Layer 12 of a small transformer language model trained on English Wikipedia (16 layers, counted from 0, width 128).
A neuron's activation on a vector x is GELU(weights . x + bias), where the dot is the dot product.
The model reads these tokens: " m" "achine" " gun" " companies" ", which" " had" " previously" " ex" "isted" " as" " independent" " companies" " assigned" " mainly"

The vector x that enters this layer's MLP at each token. A number n stands for n times 0.073.
0 " m": 2 7 -13 9 -8 -3 3 34 -4 -2 -4 3 6 1 -26 -22 1 -1 -8 -3 31 -4 8 -7 -7 6 -5 0 2 51 -6 -3 2 1 -7 2 2 -9 2 -1 -10 20 3 -8 3 -3 -6 2 39 4 24 -1 9 0 -1 1 -19 11 4 16 -1 3 -16 8 -1 -12 -21 13 -9 -94 9 1 8 -3 -9 -20 2 0 -10 1 9 0 -33 -15 2 9 9 14 15 -2 0 2 0 0 38 10 -7 -5 -1 -25 2 -1 1 -2 4 -5 1 9 5 3 -12 8 7 7 9 -6 -10 12 -7 6 25 -17 7 4 5 -6 -23 17
1 "achine": -3 1 -4 5 -4 12 16 63 20 -20 5 -24 10 12 4 11 21 14 1 -7 14 13 -14 -9 -26 -4 2 -14 -24 40 -13 5 -29 -7 -8 3 -3 9 -6 2 9 5 15 1 11 4 -6 6 14 22 0 0 13 -6 -14 15 -29 -8 9 -25 -16 5 1 1 -5 -10 -15 5 0 -72 9 15 -15 -4 0 1 0 -10 -24 -1 -3 -10 0 -15 -22 12 21 7 4 -16 -10 -9 -3 -12 9 -7 8 6 -21 8 -10 13 34 -27 22 -4 -4 -24 11 11 4 -7 18 -4 8 16 -2 -4 0 -22 4 -4 9 29 -12 8 -3 40
2 " gun": -10 20 -17 0 -11 -4 16 49 11 -6 8 -39 18 -4 -7 -5 37 15 1 -1 11 1 -5 8 -4 -13 -11 11 8 33 7 6 -6 0 -3 -5 -12 10 -22 1 11 19 11 -20 -5 18 0 11 32 -2 -3 -5 7 -9 0 8 -23 -10 7 -29 -17 9 23 1 -10 -5 -24 37 -3 -69 30 0 -10 -2 -1 15 -8 -31 5 -22 -20 -6 -15 -3 -20 -6 1 10 -21 -14 1 2 4 -5 -15 -8 -28 5 -11 0 4 11 24 -15 19 -3 2 10 18 6 14 -10 -1 -4 7 14 -3 9 27 1 -9 -13 -7 6 -4 -15 26 32
3 " companies": 16 40 -21 2 -30 -5 12 53 11 -8 20 -7 16 -23 -15 -2 26 12 -2 8 18 9 -1 2 -3 -14 7 15 30 31 -10 -7 -10 -17 -13 1 9 -2 -17 9 26 -1 10 -9 -4 -15 15 9 14 5 8 5 15 -25 -16 -7 -23 -4 7 -7 -9 -1 -6 10 -13 -29 -25 25 4 -63 19 4 -26 -12 -2 -1 -14 -13 25 -19 -4 -9 -9 -16 -19 -5 4 -11 7 -9 -28 1 20 -11 1 -14 -12 13 20 -3 0 14 20 -5 -8 -12 -3 -6 44 15 13 -9 -8 -15 3 1 14 26 -2 -1 6 -9 2 5 -2 4 20 0
4 ", which": -6 18 -32 9 -6 10 0 67 -8 -20 13 1 -1 -29 -17 -9 13 10 -17 16 0 1 -1 5 -5 -3 13 2 12 48 -5 -10 7 -14 4 26 18 -19 -13 6 2 6 21 4 -3 -15 24 1 3 11 11 1 15 -4 10 12 -7 11 5 -7 -36 20 10 -11 8 -20 -32 -8 -8 -51 6 -2 -5 -7 -4 -7 -6 -23 36 6 -15 -23 -3 -3 -8 -6 5 -10 0 -5 -9 3 7 -2 15 -19 15 -6 9 -15 8 -2 2 5 -6 0 -1 -1 55 -5 -13 -6 -11 -1 -5 -3 27 16 9 -18 -17 -18 5 11 -2 4 -12 9
5 " had": -16 -3 -33 -5 8 -13 -6 55 -25 -22 -5 6 8 -5 -18 4 4 -5 4 16 -9 6 -4 24 13 -4 -2 10 3 52 -4 -8 -8 -27 7 24 24 -17 -32 2 -6 22 5 -15 -4 -10 40 7 5 25 13 7 25 -9 6 19 -2 -5 3 4 -37 19 10 19 -5 -13 -17 9 -6 -31 11 -1 7 4 -7 -15 0 -28 3 -22 -8 -4 13 -20 -5 -7 -1 -15 -12 -14 -16 17 -10 8 7 -30 8 -5 -4 7 16 -23 -18 -11 -9 -11 -39 6 42 4 -5 6 6 10 6 3 36 11 16 0 12 -4 -2 3 10 -5 -5 11
6 " previously": -12 9 -40 -13 8 -15 5 56 5 -14 14 5 -3 -7 -18 -3 1 26 -2 -3 2 -13 -12 7 26 9 -1 7 -6 50 -8 -16 7 -29 -7 10 25 -2 -24 7 -3 6 19 -8 -16 -8 36 7 -26 5 6 11 35 3 -16 20 -10 5 25 -5 -31 5 -1 7 4 -15 -16 19 -15 -44 0 5 7 6 5 -21 -16 6 1 -24 -11 0 -5 -27 -1 -7 -5 -19 1 8 7 14 0 -5 3 -23 13 -8 -4 -16 16 -25 -13 -17 -18 -14 -5 15 24 5 14 -8 -10 13 -4 -3 35 24 11 -13 6 4 3 6 -8 8 20 25
7 " ex": -39 -5 4 -12 -5 13 23 28 -9 -34 -4 0 25 -17 -9 5 29 16 22 1 3 -18 15 1 5 19 8 -11 10 28 -9 2 16 -36 -1 29 -9 5 -19 7 22 -13 28 -7 -2 11 29 17 0 -5 -2 18 8 8 -23 15 8 14 1 18 -3 1 -12 33 -11 -43 -23 -5 -22 -34 28 21 8 -20 1 -5 5 -10 -45 -20 -5 -4 -1 -22 12 -6 -19 -10 -3 2 -11 4 -4 -2 -1 -21 -23 -15 -3 4 8 -7 20 18 -38 -9 -7 24 4 21 -8 -26 -15 15 3 -23 -13 9 5 5 22 -2 6 47 10 -6 13 1
8 "isted": -8 -9 -7 1 6 4 -16 56 8 -26 -8 -7 -24 -22 -7 7 6 3 -3 20 33 -19 -3 23 6 12 6 -4 7 25 -7 2 8 -4 12 -31 8 11 -10 1 14 18 -2 -6 -14 -20 10 7 -19 29 -1 28 -8 5 -25 33 -14 11 -2 -28 -24 12 -4 -9 -3 -13 -37 2 9 -36 2 16 6 -21 -6 11 -8 -25 8 -12 34 -11 -18 -2 -13 -18 -6 -26 -10 15 -7 -7 -21 6 5 -6 5 7 9 0 1 -13 -9 -21 -5 -15 -11 29 44 26 22 18 -14 -4 -7 -12 20 11 2 19 6 -1 16 -23 -18 18 29 2
9 " as": -16 -8 -11 17 8 -4 3 47 -11 -22 19 -2 -11 -11 -13 12 -5 -14 -18 12 13 10 -23 19 -11 16 9 -6 14 82 -13 5 3 -9 -9 -5 -5 -18 13 1 8 -9 30 -13 -19 -9 16 -8 9 0 1 5 19 11 -16 1 -1 -5 1 -1 -26 -2 -12 -3 -4 -15 -8 -13 -2 -36 13 6 7 6 -8 11 2 0 13 5 5 6 5 -31 9 -10 -8 -7 -8 8 -18 5 -15 -21 -16 -9 5 -3 7 -10 4 -1 -8 1 -17 8 -15 -5 61 10 6 24 -16 9 35 1 6 10 -10 -6 -4 0 -5 -20 -10 -14 15 7
10 " independent": 0 5 -16 17 -21 3 9 74 10 -25 16 -14 -12 -6 7 -4 15 3 -3 4 20 -19 -4 7 4 -2 -5 -18 4 62 -4 3 -1 0 8 -6 7 -14 13 10 8 -7 0 6 -25 1 2 13 0 9 23 1 3 6 -12 9 -12 2 -13 -20 -1 -9 9 -5 -2 -12 -26 8 2 -40 2 6 -12 -22 -7 -8 9 -3 7 0 -6 7 -19 -40 -9 10 -8 -27 15 -16 -4 5 -11 -23 19 30 0 -1 -7 -12 -1 -3 7 -11 -5 -24 -26 5 38 17 16 9 -10 -2 6 21 7 6 -11 4 -9 2 31 -10 -28 0 26 8
11 " companies": 2 27 -17 2 -42 -4 14 51 3 -19 17 -9 4 -35 0 4 16 4 11 17 14 19 -10 3 6 -9 20 27 20 30 -10 -9 -3 -4 -2 -4 13 -10 -3 4 19 7 4 -11 -18 -7 11 3 4 15 10 7 21 -5 -29 -7 -12 14 -1 -7 1 -20 -11 10 -18 -25 -26 27 -14 -51 8 2 -31 -15 -3 -9 2 -15 19 -9 -2 -3 -11 -32 -12 3 -5 -24 2 1 -25 -6 18 -18 12 -20 -10 28 25 -9 6 9 16 5 0 -18 -26 -1 33 30 16 -11 -8 -31 14 11 3 9 -6 0 12 -2 11 2 -17 16 42 -4
12 " assigned": -19 -4 -32 11 -2 13 -25 48 -1 -28 12 4 4 -14 -20 -4 3 1 6 23 21 -2 10 38 8 -1 -21 -13 26 45 -9 -17 8 -9 -2 -28 5 -13 -6 4 17 -3 6 7 29 -4 18 14 -13 12 23 17 3 -2 -2 -2 -16 -8 -1 -18 1 -15 5 2 0 -23 -9 7 5 -49 2 9 -5 -13 -3 11 3 -11 23 0 22 -6 -5 -39 -1 4 -23 -10 1 -1 -6 6 -24 -39 6 -13 1 19 -9 -12 1 -4 7 -10 2 -24 -34 -2 42 13 14 27 -21 -1 8 15 19 15 -10 -4 14 15 7 -10 -20 -2 18 10
13 " mainly": -25 9 -32 7 -18 -2 -15 60 12 -30 8 -7 7 -22 -15 9 -2 10 22 6 19 -1 -10 7 9 -1 -14 2 -1 63 -9 -15 -10 -25 8 -29 14 4 -12 0 10 6 15 4 -5 -18 14 9 -9 12 12 11 8 -6 -19 3 -8 16 39 -12 -8 -26 5 -7 7 -24 -19 15 -19 -26 -12 -2 -9 0 -11 -5 -9 -5 6 -7 -7 -7 1 -24 1 15 -3 -19 13 -4 7 0 7 -13 27 9 9 18 -14 0 7 -30 4 -15 -2 -21 -21 3 35 19 13 -1 -16 -8 -4 16 35 14 1 -10 24 4 9 -7 -30 16 15 19

Each question shows the input weights of one neuron of the MLP. A number n stands for n times 0.0051.

n103 (bias -0.060): 33 -17 22 16 0 25 -13 -4 -28 -15 -9 1 19 43 12 21 -10 -3 -24 28 7 -32 -10 13 28 -55 15 -19 -9 -18 16 20 -5 -16 9 16 26 -38 -8 -10 33 -4 14 21 7 4 10 -6 -4 -8 21 1 -22 9 1 -8 -13 8 -1 -32 0 -1 -67 -14 17 -12 9 46 -31 9 -2 14 -18 -9 -11 -15 7 28 -2 -25 13 -13 -18 -7 8 8 50 20 -8 -24 38 -10 -10 -24 23 27 16 -16 4 -10 9 16 -23 -19 -1 -1 -16 37 -20 -3 24 -10 -45 8 14 -25 -5 10 -32 -10 15 -25 -11 0 -11 -1 6 -14
Which token does this neuron like most? 10 " independent"

n284 (bias -0.068): -13 10 4 4 40 14 -21 15 -4 2 -11 13 18 5 18 -1 -7 -9 -3 23 -12 -8 12 -5 14 12 -29 9 13 -24 18 -30 31 -40 18 -1 -26 43 -7 2 7 -9 -25 14 -20 42 -9 -20 44 -3 21 37 -22 6 43 -1 -3 -27 37 64 17 -23 -27 -11 15 11 -11 -1 -61 11 -11 11 -26 -20 -26 17 -14 -13 -58 -34 8 -5 -9 16 18 17 2 -5 8 2 41 -25 -7 3 -13 25 12 -8 -45 14 8 -21 -18 4 -37 -27 40 -17 23 -46 -3 16 -9 -19 -3 -22 -38 -5 41 -25 -16 -13 26 20 34 -14 -3 18
Which token does this neuron like most? 7 " ex"

n249 (bias -0.033): 13 -2 -8 -10 2 -15 3 18 -29 8 17 8 -22 16 39 -50 -14 -14 -14 37 0 15 18 9 -11 -18 9 -5 -5 14 0 -10 4 19 24 16 8 -3 5 9 -14 -10 -1 5 4 -17 -18 21 -22 -23 -23 2 -46 8 14 -18 44 7 -20 -24 1 -11 -6 -7 17 2 -15 -3 2 -4 -5 -42 -23 25 -18 11 -11 9 -19 9 2 -28 24 5 13 22 8 -4 30 10 22 13 -12 23 9 19 28 22 -5 17 -2 16 5 -1 4 7 8 -28 30 -27 8 27 34 -20 16 -19 -19 -27 -17 -9 29 28 19 -30 11 -5 4 16
Which token does this neuron like most? 10 " independent"

n377 (bias -0.043): -14 5 8 -16 35 -23 -1 8 9 -9 10 1 -4 15 -30 -6 2 -13 0 24 17 16 -8 -25 11 17 -10 1 6 18 17 15 22 12 2 -9 -20 14 15 0 -22 -10 -1 25 -13 -8 -30 -20 0 -7 -8 -1 21 16 -6 -6 -17 20 2 11 -3 -7 -7 7 6 -9 2 -2 15 6 -15 17 -36 10 -19 -15 -32 25 16 -19 11 -26 28 6 -10 0 22 -21 21 12 13 5 -6 -26 1 -30 2 -8 -6 -12 -34 -8 -17 2 8 -2 -2 -28 2 -1 -5 19 -10 43 -10 -2 -15 27 -6 3 15 -20 18 -6 19 -9 -46 39
On which three tokens does it fire most, strongest first? 0 " m", 9 " as", 6 " previously"

n169 (bias -0.043): -17 8 4 -2 15 -19 3 -17 16 6 16 3 -5 -19 -10 -1 -10 -15 -33 -15 -6 9 -8 -63 -11 -42 -5 30 12 8 -20 -2 -32 4 -5 26 18 -19 -11 -8 13 -10 10 32 -7 31 -2 10 -10 -26 -16 22 13 -7 -21 17 27 19 32 -8 24 2 -39 -2 -10 2 -28 13 -22 23 -21 5 -50 -4 -38 -11 -28 -9 4 -13 20 -1 19 -10 -42 -23 20 12 13 7 -15 -1 19 -33 11 -23 25 1 -17 -18 34 2 -21 25 14 -4 33 26 -2 8 41 3 6 9 33 -30 -8 -29 -8 -9 10 -31 10 -11 17 9 10 -10
On which three tokens does it fire most, strongest first? 11 " companies", 3 " companies", 6 " previously"

n606 (bias -0.038): -7 25 -25 24 35 -17 -18 7 4 28 -6 -42 10 23 9 -13 5 11 1 9 -10 -14 7 -29 -14 -17 8 24 13 -7 26 19 -34 14 -10 20 5 6 4 -1 2 14 4 40 -3 -1 8 9 -8 9 16 -30 10 25 2 17 -3 4 -4 -26 -11 -4 -16 -24 0 13 2 12 -12 14 18 -21 13 4 22 -32 37 11 -16 -21 -1 -35 -4 -18 -13 -3 34 10 5 -10 5 4 34 -37 3 -5 26 -9 -27 -9 -17 -10 2 -23 10 -6 7 -25 -48 -21 22 -29 -33 28 10 -12 21 5 -12 16 31 19 -6 0 -35 -2 18 1
On which three tokens does it fire most, strongest first? 1 "achine", 6 " previously", 2 " gun"

n161 (bias -0.038): -4 -25 -19 10 24 17 2 -24 -1 0 -27 -3 -11 -6 6 -6 -7 -6 1 41 21 7 59 -45 26 -9 -40 17 -34 -8 14 -9 2 60 27 2 -10 -28 38 9 -3 -1 -42 -7 -24 -30 -12 32 19 -26 0 -4 -18 -9 -15 -21 31 10 -3 -4 -2 4 -13 -31 -17 -23 -9 36 3 45 1 -15 28 -30 -30 14 -2 19 -36 -18 4 8 13 13 -52 1 8 -40 23 -6 27 10 -16 -35 -4 18 -17 -1 -21 -25 27 18 2 59 6 -25 -2 -14 -2 -25 22 47 -28 10 8 -33 -21 22 39 -13 -1 9 47 -72 15 -4 23 0
On which token does it fire most, and how strongly? 10 " independent", at about 0.6

n15 (bias -0.058): 49 29 -20 -10 -12 -13 -6 -1 0 -5 29 12 64 7 7 6 -30 -10 -34 -9 -29 -9 -9 8 -32 11 -12 28 15 -16 -40 12 -48 8 18 27 -1 -21 -9 35 1 -9 17 2 -24 -30 -2 -31 4 -10 -41 -5 8 1 -1 14 -7 5 58 22 -17 12 -8 24 -34 17 -6 20 -3 -12 -23 19 -6 39 -6 -10 52 -5 9 -1 -16 -42 8 39 59 17 28 13 3 1 16 -45 22 1 6 5 33 4 8 8 20 -9 -30 -3 -18 0 51 42 8 -10 -22 -9 -43 13 -32 -29 -1 24 1 -1 -16 12 40 -4 23 41 -14 -28
On which three tokens does it fire most, strongest first? 4 ", which", 6 " previously", 3 " companies"

n573 (bias -0.049): 8 -40 7 -2 8 -46 20 -28 -1 23 17 -9 -14 18 -7 21 1 16 0 -2 -18 -7 -15 16 1 7 -31 -27 -34 -8 -3 5 -45 -29 11 8 26 -38 -5 -1 12 -5 -11 24 10 8 28 -8 40 2 -18 -26 -3 1 20 8 -5 15 3 -33 -19 4 -3 -1 -20 -7 10 -8 7 12 -25 17 0 8 -2 -13 21 -26 9 19 8 -22 -5 23 3 17 -27 18 -15 51 24 22 35 16 62 4 22 -5 5 4 16 -39 -39 -14 23 -14 1 11 -1 -26 -18 -24 -1 4 2 -35 -35 1 -3 -38 58 -1 11 21 34 -20 -32 -5
Which token does this neuron like most? 5 " had"

n64 (bias -0.077): 32 -30 -3 0 -8 -43 19 -21 -23 -20 -35 1 1 31 7 -1 31 -15 -16 -7 18 27 -15 18 25 -3 -18 43 -5 -33 -13 9 -38 -17 3 -2 -47 -21 21 -9 20 31 -15 27 -1 -28 23 -22 4 2 5 -6 -20 1 35 -10 -1 -11 14 -17 12 54 -7 -32 -13 -1 4 14 10 4 19 -6 -59 -16 2 -3 -8 21 0 -8 -1 8 -24 19 -19 -32 -15 13 -21 16 8 19 7 -31 31 -28 43 40 5 -41 11 -16 20 -3 10 6 16 -15 -2 -32 5 43 -18 -28 41 6 -12 -19 19 -2 20 -14 18 4 -22 22 -28 40
On which three tokens does it fire most, strongest first? 1 "achine", 2 " gun", 0 " m"

n80 (bias -0.041): 22 14 -31 -1 -35 14 -22 -2 -4 -1 -2 -2 -22 5 36 -11 19 -3 -8 10 -13 24 -3 11 -17 -4 -12 7 -26 2 25 -54 -11 13 24 -8 24 27 -8 24 -13 -8 -24 13 12 -5 -21 -15 -5 -9 -12 -16 -5 9 -4 -28 10 -21 -14 -23 7 6 26 -29 14 9 15 0 16 -5 0 -10 0 14 17 20 -9 -18 25 24 -11 6 12 9 -11 4 -19 26 -12 -16 -3 -40 -16 27 0 21 15 -5 -2 -16 -30 -17 -7 -12 11 5 15 25 -5 -21 4 8 5 11 -12 28 -20 22 -4 -13 3 28 7 -3 -31 -36 29 0
On which three tokens does it fire most, strongest first? 2 " gun", 10 " independent", 12 " assigned"

n117 (bias -0.053): 23 4 -16 -32 9 -11 -4 -26 -28 32 8 31 -11 8 29 18 -30 -12 -24 -46 -14 -3 -49 12 -15 -13 9 22 -8 9 7 -9 19 26 4 34 38 -25 -23 34 5 25 1 -3 -7 17 -3 -18 5 -12 60 22 33 -14 19 49 4 -12 14 18 2 -6 32 -17 4 47 -22 -16 13 28 -4 -1 -25 -6 2 -57 21 31 13 -21 -18 32 -14 1 5 43 -10 7 4 30 19 -3 -19 15 37 -10 16 12 -51 12 23 4 -5 -9 -18 -5 -5 22 -32 -33 -32 8 -7 7 3 -10 5 3 36 29 -14 -26 17 10 20 -22 -27 15
On which three tokens does it fire most, strongest first? 5 " had", 6 " previously", 0 " m"

n306 (bias -0.046): 21 3 32 0 5 5 -10 7 23 7 -12 -1 -9 -3 4 26 -2 -6 -6 10 -6 -11 -17 -31 12 -34 1 39 12 -18 16 5 -9 -2 -22 53 -18 -10 -28 -11 2 -4 15 25 -15 -11 -5 -14 13 4 17 2 -11 33 15 8 -1 14 18 4 -3 13 2 25 -55 -4 -31 38 -23 12 -1 10 3 21 -24 -24 -22 -15 -11 -42 26 -13 18 -9 -2 47 -21 31 -25 17 10 -11 20 29 8 26 6 -11 -2 -9 5 -36 -9 -16 30 21 17 2 26 0 -11 5 -9 29 -2 -4 31 -33 17 -31 19 13 -11 24 6 -17 4 44
Which token does this neuron like most? 5 " had"

n546 (bias -0.074): -5 42 0 -22 9 -2 33 -6 37 8 -16 72 45 -6 2 -36 -24 14 -8 -36 0 7 -53 -5 1 10 -5 4 30 -4 -61 -11 -40 -7 1 26 -1 -3 5 -29 17 -6 -23 46 9 -17 -28 -21 -21 -5 -20 1 12 14 45 5 51 -28 -3 9 -9 -27 1 -11 -1 -5 0 -24 -44 13 2 36 7 -27 15 -13 31 20 4 -60 1 -4 5 54 -41 -3 10 0 -15 1 -12 -32 40 16 -11 -6 -21 54 1 -5 33 6 -8 16 9 24 29 -23 15 33 -1 7 -5 -1 27 -19 -59 7 -21 -8 22 -25 9 6 6 -19 -26 24
Which token does this neuron like most? 3 " companies"